Layer 5 of a small transformer language model trained on English Wikipedia (10 layers, counted from 0, width 128).
A neuron's activation on a vector x is SiLU(gate . x) times (in . x), where the dot is the dot product.

Input weights of the MLP neurons that the questions are about. A number n stands for n times 0.0049.
n7 gate: 1 21 8 11 6 22 -21 -11 -10 19 4 -24 -9 13 -55 25 -4 6 9 25 -43 38 -10 -4 -16 6 -32 33 43 -33 -23 59 -10 -6 -13 7 9 -34 -32 24 40 17 11 25 -14 -39 28 34 -47 28 -47 -1 3 -1 -4 3 29 2 6 5 16 11 31 11 -7 -9 30 -6 -45 -13 -21 -26 4 17 -20 3 11 -19 3 13 9 3 -2 -8 70 -21 0 -7 21 -29 -8 3 2 -24 -23 -46 38 -26 2 33 18 9 -12 -4 35 45 -14 13 10 -3 -55 7 -24 -28 12 20 -21 42 -8 20 -23 -26 22 -9 18 -4 50 -14
n26 gate: -17 -42 -37 17 11 -7 -32 -41 -37 -13 47 22 18 -12 -44 23 -19 16 -4 22 -45 3 11 -3 -8 -4 26 -17 37 -35 19 -29 -32 26 24 -18 23 3 28 -24 4 -34 33 -9 -33 15 3 -10 -21 0 -16 -33 36 39 17 13 -56 -7 -25 12 -12 23 4 -48 16 16 -1 -15 -26 2 -1 8 -1 13 -45 -19 11 -10 12 2 -22 -34 11 11 8 -17 6 -1 4 -31 4 37 -42 -30 10 -12 -23 2 -45 2 19 4 -37 12 7 -16 9 20 -30 -1 30 -64 1 -19 -45 23 -11 -1 -8 -35 -37 -36 30 25 30 15 -31 -16
n50 gate: -20 34 11 1 6 -22 -39 -21 -2 -59 -39 -24 34 -11 57 -20 -4 27 3 1 9 -22 1 -10 14 1 18 2 -25 -9 33 -9 41 -1 -28 9 35 -13 -24 39 -13 8 28 -41 43 4 -28 5 -13 -52 6 -15 22 18 -3 9 15 28 -32 -8 17 13 6 -18 16 -22 -54 -10 -19 4 -42 -41 -33 15 -26 18 -47 -4 2 -7 2 21 7 -16 3 -9 -26 -17 24 47 23 6 1 25 -55 9 12 -33 -17 16 -5 -11 -54 6 -5 13 2 14 5 -46 -37 11 -10 21 25 -32 17 19 -4 -4 -8 30 -9 12 3 11 -41 35
n61 gate: 13 31 -13 -20 11 33 27 -35 12 1 5 -53 2 -26 -49 -46 12 27 23 53 -45 -17 -3 27 -5 21 2 -8 -16 -1 4 -1 1 -22 -3 15 -8 -2 26 4 14 22 8 -40 -1 13 -25 52 -10 -38 1 -26 25 37 -27 25 5 13 -4 56 -19 20 -19 -1 -29 -15 -30 -3 -5 -8 2 33 -3 -48 18 46 -6 37 36 -35 -26 1 13 7 -22 -34 -19 -5 19 23 13 -9 9 52 5 -11 11 -8 -1 -11 -25 -18 -56 29 29 -17 -28 -8 0 42 -8 19 19 33 13 11 3 -7 -30 -16 25 0 -6 -9 -10 -14 -37 -19
n64 gate: -35 -24 41 10 -33 -34 32 6 35 16 11 -32 21 3 -31 -3 -13 -5 -25 -17 -1 35 -29 -2 -37 -27 -38 -9 63 33 -22 22 -24 8 24 26 13 16 -8 -28 4 42 -6 4 -8 29 6 43 -36 1 6 9 19 9 -26 -7 -1 5 19 29 22 25 -16 6 -4 26 27 -2 -37 -43 -12 46 -4 24 -23 -1 6 14 1 24 8 -5 -21 38 -38 12 -49 -34 -3 -16 16 8 4 -9 40 -11 -30 0 -7 -17 19 -2 -4 -10 -5 -18 -18 -10 8 44 46 24 -31 -26 29 2 -8 18 -13 -28 -28 -10 1 30 -1 24 -16 29
n85 gate: -3 -34 17 -11 -1 -25 -1 12 13 -21 29 -4 4 -12 4 17 31 17 2 -10 -4 -50 29 10 -44 -3 13 23 -31 -24 -18 29 -3 -14 -6 -10 -13 11 7 22 -5 -13 13 38 6 -7 32 37 15 34 25 21 0 -29 -31 21 10 -12 43 -20 -12 -8 -19 -24 -41 -22 53 -40 6 15 -4 -6 2 -76 54 -6 -48 -25 -38 -16 14 37 5 14 -16 -17 25 -52 0 -20 -21 -12 -39 -27 16 -16 -25 -10 10 45 -37 34 -27 -54 38 15 -1 12 -12 11 -3 -25 19 -9 6 1 -40 -42 2 -36 11 -31 37 -34 -25 61 -2 -20
n99 gate: -6 -27 5 23 19 14 32 -16 -45 -10 12 1 21 5 5 42 -18 -5 -2 40 6 -21 16 14 -3 8 -37 15 16 -34 -31 14 15 -10 -26 7 7 10 -11 -45 -19 -57 -19 -9 18 -1 11 25 -21 35 1 -33 -27 -24 40 3 15 -10 -31 21 20 38 6 25 38 8 -38 -6 15 -23 23 -16 -2 -12 28 -5 -3 20 22 -74 -17 6 27 -16 31 -10 35 -13 -60 -32 -13 -11 -13 -12 95 -54 14 -32 -18 29 -13 -9 -2 -47 13 3 -10 32 -11 8 -42 3 53 -11 6 3 -5 -5 2 16 26 -4 28 -55 15 -22 -29 18
n187 gate: -1 -52 -25 -38 -17 7 -19 5 -24 13 33 -6 72 -13 -9 -10 26 -10 7 10 28 14 0 8 9 -40 31 -10 -18 -61 7 -54 59 6 -34 -17 -36 49 -35 -2 -3 2 2 -24 7 7 9 -12 68 14 -9 -23 30 44 31 8 5 -15 12 52 -36 -20 10 -2 3 34 -54 6 -12 -11 -15 13 -17 2 -67 21 -26 34 11 -8 -4 -24 6 -63 15 0 3 16 1 63 25 40 24 2 -2 -20 34 15 -24 43 -4 -23 -34 -34 7 23 -12 18 4 5 0 20 -57 -3 -22 11 12 -27 -15 -10 29 -5 19 38 33 -15 28 -32
n222 gate: -15 13 -40 7 37 33 -63 4 2 -6 29 18 -17 -38 5 26 -14 -56 -23 -4 16 -2 -44 -3 20 58 4 16 28 -8 -11 -28 -43 -2 12 9 5 -5 9 20 -12 40 2 -8 32 26 -3 -1 -3 -26 -16 -19 41 7 5 6 8 -9 -18 24 19 -8 14 -42 -59 44 -36 -10 22 47 -15 -13 3 -20 -50 -37 -25 19 28 -53 27 33 12 -15 37 65 11 -25 -8 5 -20 21 -13 5 -12 5 -14 12 -26 11 15 -43 -26 4 -4 35 -8 25 -38 -4 13 -8 15 -4 -23 -15 -8 -34 -6 7 -22 19 -7 -33 -3 26 9 -49
n7 in: -19 36 32 -2 -12 -9 8 40 6 39 -30 12 -18 45 -40 -21 11 12 -27 -32 -29 -41 1 -11 -25 -36 32 -19 -10 -18 -37 -28 -21 -35 9 -1 -26 -16 4 -64 -23 17 -18 -8 -35 32 -10 -6 -13 18 9 -20 -11 8 55 9 9 26 -15 20 40 -19 -29 -22 19 1 6 35 22 7 -18 24 -9 -9 -17 21 25 -2 50 23 16 9 -10 39 -17 -3 42 10 -40 -37 -42 -29 -11 -30 -16 -55 37 -5 -21 -19 -2 -17 5 -38 -26 20 0 14 -21 -7 12 22 5 0 -9 41 27 -47 -10 24 -8 -36 -24 42 -23 -19 -17 -28
n26 in: 7 25 9 2 16 -27 -10 -19 -3 37 -11 -7 -4 -58 -27 9 3 32 15 -4 -39 24 -39 6 33 18 -26 1 12 -8 -1 -7 -16 33 -19 -10 17 -17 -13 -8 -20 2 -13 -26 -40 17 -52 22 1 -7 17 -32 -8 7 20 36 -10 1 8 -23 -6 -21 -13 55 -25 -13 35 5 21 -26 6 -49 35 -36 -1 -20 19 -19 19 -44 -18 -4 -25 35 -2 -52 14 13 -8 -2 -14 2 9 9 -2 -29 -12 0 -7 -25 -42 18 -2 -19 31 -13 -15 -8 -30 11 66 -27 47 -22 -10 25 -1 17 -14 0 36 1 -18 8 13 17 -45 11
n50 in: 18 7 0 -33 23 -38 0 -3 22 29 11 14 -27 9 -16 -9 32 -48 -5 11 -25 -30 -32 6 46 39 -4 52 -11 -72 -29 -15 -19 -19 -6 -5 -5 -14 -17 16 -3 -36 1 20 -17 -4 -31 -24 11 -4 -5 -11 -53 -18 15 11 3 -3 12 -42 19 -17 22 -8 34 21 -44 0 -9 2 -45 24 55 -5 -16 0 20 -3 -51 4 52 11 -23 4 15 28 20 -26 -30 -13 -31 8 -28 -4 18 -2 18 -9 47 33 -2 -29 -60 2 53 -9 8 1 -33 14 27 -54 -30 12 -30 2 -42 -5 4 14 -5 26 6 -15 1 58 39 3
n61 in: 29 -20 15 32 -26 -46 12 -19 12 -20 4 19 27 40 46 35 -5 6 -77 12 16 -13 -10 1 39 12 3 -12 -31 10 6 -22 31 6 2 -22 -9 -25 8 -2 42 -31 -18 -1 16 36 -3 0 27 33 -28 37 -9 -33 -3 -4 32 10 5 -42 25 -15 21 12 -32 16 -13 11 34 4 24 -7 -4 25 -37 6 -5 -34 -10 55 11 29 -21 2 -2 18 44 26 -5 10 5 11 -1 -29 -20 42 3 -39 15 29 -37 16 11 33 -30 11 26 -19 -17 -24 -11 22 -55 -13 0 -11 -18 -4 -4 2 -46 -44 -3 -38 -18 -3 -10 -22
n64 in: 24 -43 0 -7 -47 -25 13 -51 57 11 -10 -16 3 43 -17 -5 37 7 16 13 -6 1 16 -13 -3 -20 -7 4 24 -7 14 14 -9 20 35 -3 5 -16 8 -29 -11 9 31 28 5 -19 -10 18 32 -5 0 -17 10 -13 -31 -33 5 -5 20 3 -16 -3 -1 31 -47 71 1 1 -41 20 -19 10 2 57 16 24 19 -13 34 -14 -17 5 -28 -14 -60 38 2 6 15 5 18 -2 7 30 -22 0 -9 20 15 7 -12 9 -1 27 -1 28 -13 -36 1 -19 14 -3 9 -5 1 1 -32 32 -15 21 -5 -4 -44 30 33 22 1 -3
n85 in: -11 -17 -20 5 16 12 -8 -30 -8 23 58 20 19 14 -36 25 -2 -16 28 -42 23 -13 -28 33 -9 -36 -27 12 10 -30 20 -37 3 20 -20 18 -9 40 48 -11 23 -19 -11 11 -29 11 27 -1 16 4 16 -33 11 12 47 -41 25 -8 -40 6 45 -8 -22 18 -4 13 -2 -42 67 32 20 5 16 9 0 -35 13 -29 54 -20 51 27 5 -25 4 39 23 10 -51 -1 18 -5 -40 34 11 -23 -11 -4 2 29 -30 -17 -8 -31 18 34 -18 26 -28 -34 -15 -34 1 -22 -39 2 8 -2 -9 4 -21 25 -19 -41 -8 -39 7 5
n99 in: 2 12 42 27 64 -10 20 10 -40 -1 -14 -9 12 -25 2 -30 21 -33 33 36 3 14 15 -2 -32 8 10 -11 -6 4 -10 -27 -1 -10 16 2 -10 -28 -52 18 28 35 77 18 -55 6 69 -12 27 35 55 5 -15 15 2 -4 16 32 3 26 -32 28 -6 48 -18 -7 33 -9 19 -21 -28 -8 -37 -1 -23 38 13 16 -51 -21 -2 -36 -5 12 9 2 -42 -15 -53 -63 -33 -27 -5 -17 6 14 -43 -11 -6 -24 32 8 15 34 -35 -34 -13 -14 13 -4 -35 15 4 -12 -8 -22 -21 -6 15 32 -32 -5 31 39 8 -15 -22 -5
n187 in: -43 -2 21 25 -25 -28 41 13 -9 1 42 22 8 -21 -7 -19 11 -33 -19 5 5 22 10 28 8 -9 6 -12 -2 -27 -3 -13 36 -10 -20 4 -34 8 -5 -6 -5 15 -39 5 -16 2 -19 -32 56 16 -43 -6 -19 10 33 22 21 -6 21 41 -23 22 -10 14 13 17 -16 -24 -19 5 29 5 -16 -7 24 5 47 15 -6 3 -13 -21 -9 16 -17 -2 -2 -1 -24 41 -21 31 22 1 -13 -2 37 50 13 28 39 -29 -7 -19 1 25 12 30 20 24 -7 3 -11 -13 -10 -52 18 -14 -3 -3 67 -2 17 -4 -23 -17 19 -60
n222 in: -20 -27 10 34 -22 -31 1 -1 21 7 11 17 18 -37 27 15 6 -11 -5 43 -37 -18 -3 -42 2 -13 -17 62 2 8 26 30 7 -40 5 -7 17 -26 12 3 -11 6 -20 -66 31 3 -16 -23 -9 -30 23 18 -4 0 -8 -39 27 21 -27 3 22 3 4 -47 26 42 7 22 -3 -23 -41 16 -18 -61 -5 10 19 22 10 -23 -14 37 -3 16 15 -48 24 -13 -29 -4 -30 10 38 27 2 -19 23 -12 15 14 22 37 -17 -4 15 -20 -35 6 29 6 -6 6 -30 13 9 -12 39 6 18 3 1 -38 15 -19 20 7 -7 17

Each question shows a token from some text and the vector x that enters the MLP there. A number n stands for n times 0.061.

"l": -2 35 34 7 -3 -13 -19 -29 -19 34 42 15 0 7 -22 -9 8 -11 -22 -28 -11 -33 -9 -5 -3 -4 10 -20 -16 -25 22 10 -24 -33 39 -5 -43 -23 -19 26 -7 -7 -33 15 -5 1 20 -15 -1 22 -1 3 16 -4 28 33 18 -4 -7 1 17 2 -4 -13 -8 -9 24 -25 3 7 32 -2 11 15 17 28 -3 50 -14 -10 -10 22 -7 5 -19 -19 -2 41 13 31 8 -10 -47 -24 4 -9 11 14 15 -33 -18 -54 19 10 -19 15 -7 43 -7 35 -24 7 -26 -6 0 1 18 24 -9 -32 -21 18 18 12 12 18 -18 -10
The two highest activations, in order: n7, n85

"ate": 17 -4 -36 0 13 -6 -18 4 -10 -7 6 -2 -3 9 -12 -9 -4 3 -23 -9 8 -2 -8 -28 -35 5 40 -12 3 3 11 -20 -2 5 17 39 -8 -45 -4 24 -20 -28 9 -18 6 8 10 4 -14 -23 19 -26 9 29 -29 -26 -31 -2 13 7 13 -38 -36 10 23 17 9 -2 16 -15 7 7 49 -1 21 -27 35 -14 10 15 12 7 0 -11 16 -9 -2 -14 -16 21 21 -3 6 -33 16 -10 -18 33 -27 10 19 -25 36 12 -1 -26 -4 25 -30 7 -42 -27 26 -20 7 22 -4 4 22 17 -45 -11 7 35 38 -37 7 6
Which three neurons fire most, strongest first? n187, n61, n50

" F": 6 7 29 -11 -17 -35 14 8 -37 48 -34 -14 -8 -3 6 -4 -12 43 -5 -32 35 -12 -14 -15 -9 -35 -5 19 6 -1 23 0 -45 -9 19 -14 -35 2 13 -21 -27 7 -2 28 1 3 13 23 -18 5 -33 5 -36 8 -6 -12 -13 -8 1 8 -5 -1 -18 -6 -23 1 10 7 5 -24 11 -4 -3 13 0 1 12 21 11 -10 33 -27 17 -13 -17 21 7 29 0 47 -4 21 -5 -2 9 10 16 41 2 -22 -18 0 -6 3 -11 3 -33 25 -42 11 -38 -2 -25 16 4 27 2 -2 -12 -20 -6 5 0 16 8 -2 -18 -1
Which neuron lights up most? n64

"28": 1 16 0 13 -35 2 -30 -5 -24 31 -5 3 -14 -4 29 -13 -27 3 -8 -36 -8 -18 0 -42 4 -18 -5 3 -5 2 -4 14 -16 -14 27 -22 -18 5 -16 25 -2 20 -47 -22 14 6 4 -2 -34 -2 -22 16 -27 -6 13 1 9 1 -20 31 13 -15 17 22 21 7 -8 9 -15 -4 6 17 2 -23 6 -9 6 21 12 19 24 2 15 5 14 -12 19 3 -24 17 9 -9 -20 -20 -13 0 -14 0 -11 -25 -14 9 -3 17 -23 -53 -12 21 -1 25 -68 -16 -12 -24 -3 26 7 21 -19 3 -2 -17 -24 -4 24 -17 37 8
Which neuron lights up most? n7

" m": -8 9 3 27 -8 -30 -19 -3 -39 31 -1 -16 -26 27 28 24 -16 21 -10 3 5 -5 -19 -27 -26 3 9 -20 -9 -12 21 5 -30 -19 11 -9 -46 -23 17 -17 -2 -23 -31 13 13 -12 4 15 12 -19 11 17 -24 25 -12 -32 4 -24 14 4 3 4 -5 17 5 10 10 -12 -4 -19 2 15 7 7 38 11 4 18 14 -16 25 11 9 0 -7 -41 -7 16 -13 16 28 -3 -27 12 -16 34 -5 39 8 -3 -64 -6 -11 11 -34 -10 30 42 -40 42 -8 1 -19 -11 -27 -3 15 -1 6 8 26 -5 -2 -24 18 -14 17 -17
Which neuron lights up most? n85

"ian": 5 -10 15 -4 -5 -26 -1 0 -22 10 -68 1 -7 -7 -30 -21 10 4 3 -9 -24 -19 -14 -14 7 -6 -13 4 4 -6 21 5 -37 -17 5 6 -25 -20 11 -8 -1 -6 5 -1 11 9 18 -25 35 22 16 22 -22 -5 -21 8 -2 18 -10 24 24 30 -27 33 8 12 -19 10 8 -13 1 28 30 -2 30 -16 3 5 24 -14 20 25 5 -25 -17 -18 -13 33 -6 37 16 -26 9 -5 7 -5 13 25 -8 -9 1 18 50 3 0 -56 7 8 19 -24 -47 -32 -15 -38 2 7 -13 6 -3 -9 -20 -12 -10 23 -45 -9 0 -21
Which neuron lights up most? n50

"and": 31 16 -6 7 -17 7 -10 2 -1 13 -36 -11 -47 -31 -8 22 9 16 -18 -1 0 -48 -12 -24 -27 1 4 -14 -10 9 22 -7 10 -11 42 -21 -17 -23 15 -8 -14 -29 1 -21 12 -33 -11 5 16 3 33 -14 19 16 -25 -14 -2 -15 -12 -19 16 -30 -2 41 22 10 37 -15 34 -22 28 -19 35 9 -8 -8 -13 17 -5 -30 29 -15 -15 -4 5 -13 12 -11 6 15 9 1 27 -11 -27 -6 -41 -8 7 -33 7 -30 23 -3 -5 -31 13 -29 -7 18 -28 6 -4 -2 -13 22 3 14 -14 -20 -17 -3 7 65 28 -27 22 -51
Which three neurons fire most, strongest first? n187, n50, n85

"er": 11 16 -17 -7 -5 -12 25 -16 -12 2 -21 22 6 40 -17 0 -20 -10 -27 -9 47 -9 4 24 -7 30 -23 11 -21 -45 31 1 -8 21 17 -17 -7 13 -3 -6 -18 5 28 -22 -24 28 -2 14 -39 13 -1 7 -29 11 -39 -13 10 23 14 15 14 19 20 42 12 -1 9 52 6 -38 -2 -10 12 -14 -17 7 19 12 15 -35 26 12 -2 3 -8 13 34 18 -27 20 -8 11 7 -17 16 -2 22 32 3 16 -21 30 26 3 24 0 -25 38 -2 8 -12 -38 28 -27 4 22 -23 -6 0 -42 -4 9 -18 7 0 -33 2 -30
Which neuron lights up most? n7

" was": -11 -21 -15 24 1 -17 -35 -16 -18 -1 -23 -1 -4 5 5 -5 -9 20 -2 -8 -30 -20 -17 -18 -1 -3 -33 -8 -11 1 10 7 -11 -20 5 -15 -19 -6 -22 -2 -27 28 8 3 -5 5 -6 2 -15 18 10 -26 1 4 -1 -9 42 -36 9 -21 -5 -2 23 22 16 6 -3 -26 42 -14 12 -3 38 -6 20 11 -21 17 24 -43 47 -5 29 25 -36 -32 26 49 -34 20 -7 1 -5 14 3 7 8 37 -2 13 -6 -7 -9 27 4 -25 40 30 26 3 -36 18 -29 -28 12 5 -1 13 9 18 -14 4 14 20 23 -19 28 -15
Which neuron lights up most? n99

"in": 29 8 -20 10 -5 -14 -18 -4 -17 5 0 11 -8 44 -4 2 -7 28 -8 -32 -21 -30 -15 -31 -31 -3 -18 -4 4 3 -6 -6 -7 9 29 21 -10 19 -33 44 -37 23 -15 12 -30 10 9 11 -11 -38 33 8 16 3 -22 -27 0 45 8 16 42 13 5 12 12 -18 9 -13 35 -33 27 -3 -11 39 -4 5 4 -7 12 -25 28 1 -14 22 15 -29 -6 40 -3 22 4 16 11 10 -7 -9 -5 -7 18 -36 3 21 -13 2 -5 -13 20 17 -36 0 3 -19 17 -15 -39 27 -7 9 -7 2 10 9 29 -15 23 -32 53 -4
The two highest activations, in order: n7, n187

"-": -4 -20 -22 -23 -5 -22 -12 -35 -17 2 -23 15 -1 22 8 -28 -11 18 2 -17 -19 -7 1 -24 4 2 -21 -20 6 16 2 13 -30 -16 6 -41 -27 -17 23 -1 -46 31 -15 11 11 -9 24 1 24 -9 13 -11 7 -3 3 4 45 -11 -14 3 -3 -6 37 1 -8 21 4 3 5 -45 0 -13 -2 0 2 -9 23 21 18 6 39 4 18 19 -16 0 -27 28 -19 10 -27 -18 44 7 -4 35 -12 5 23 -19 -7 -16 1 20 -22 -7 7 12 13 26 -43 -18 -17 -36 -25 1 -22 -10 6 -5 -19 7 -7 51 26 16 47 1
The most active neuron and its activation: n64, at about 1.6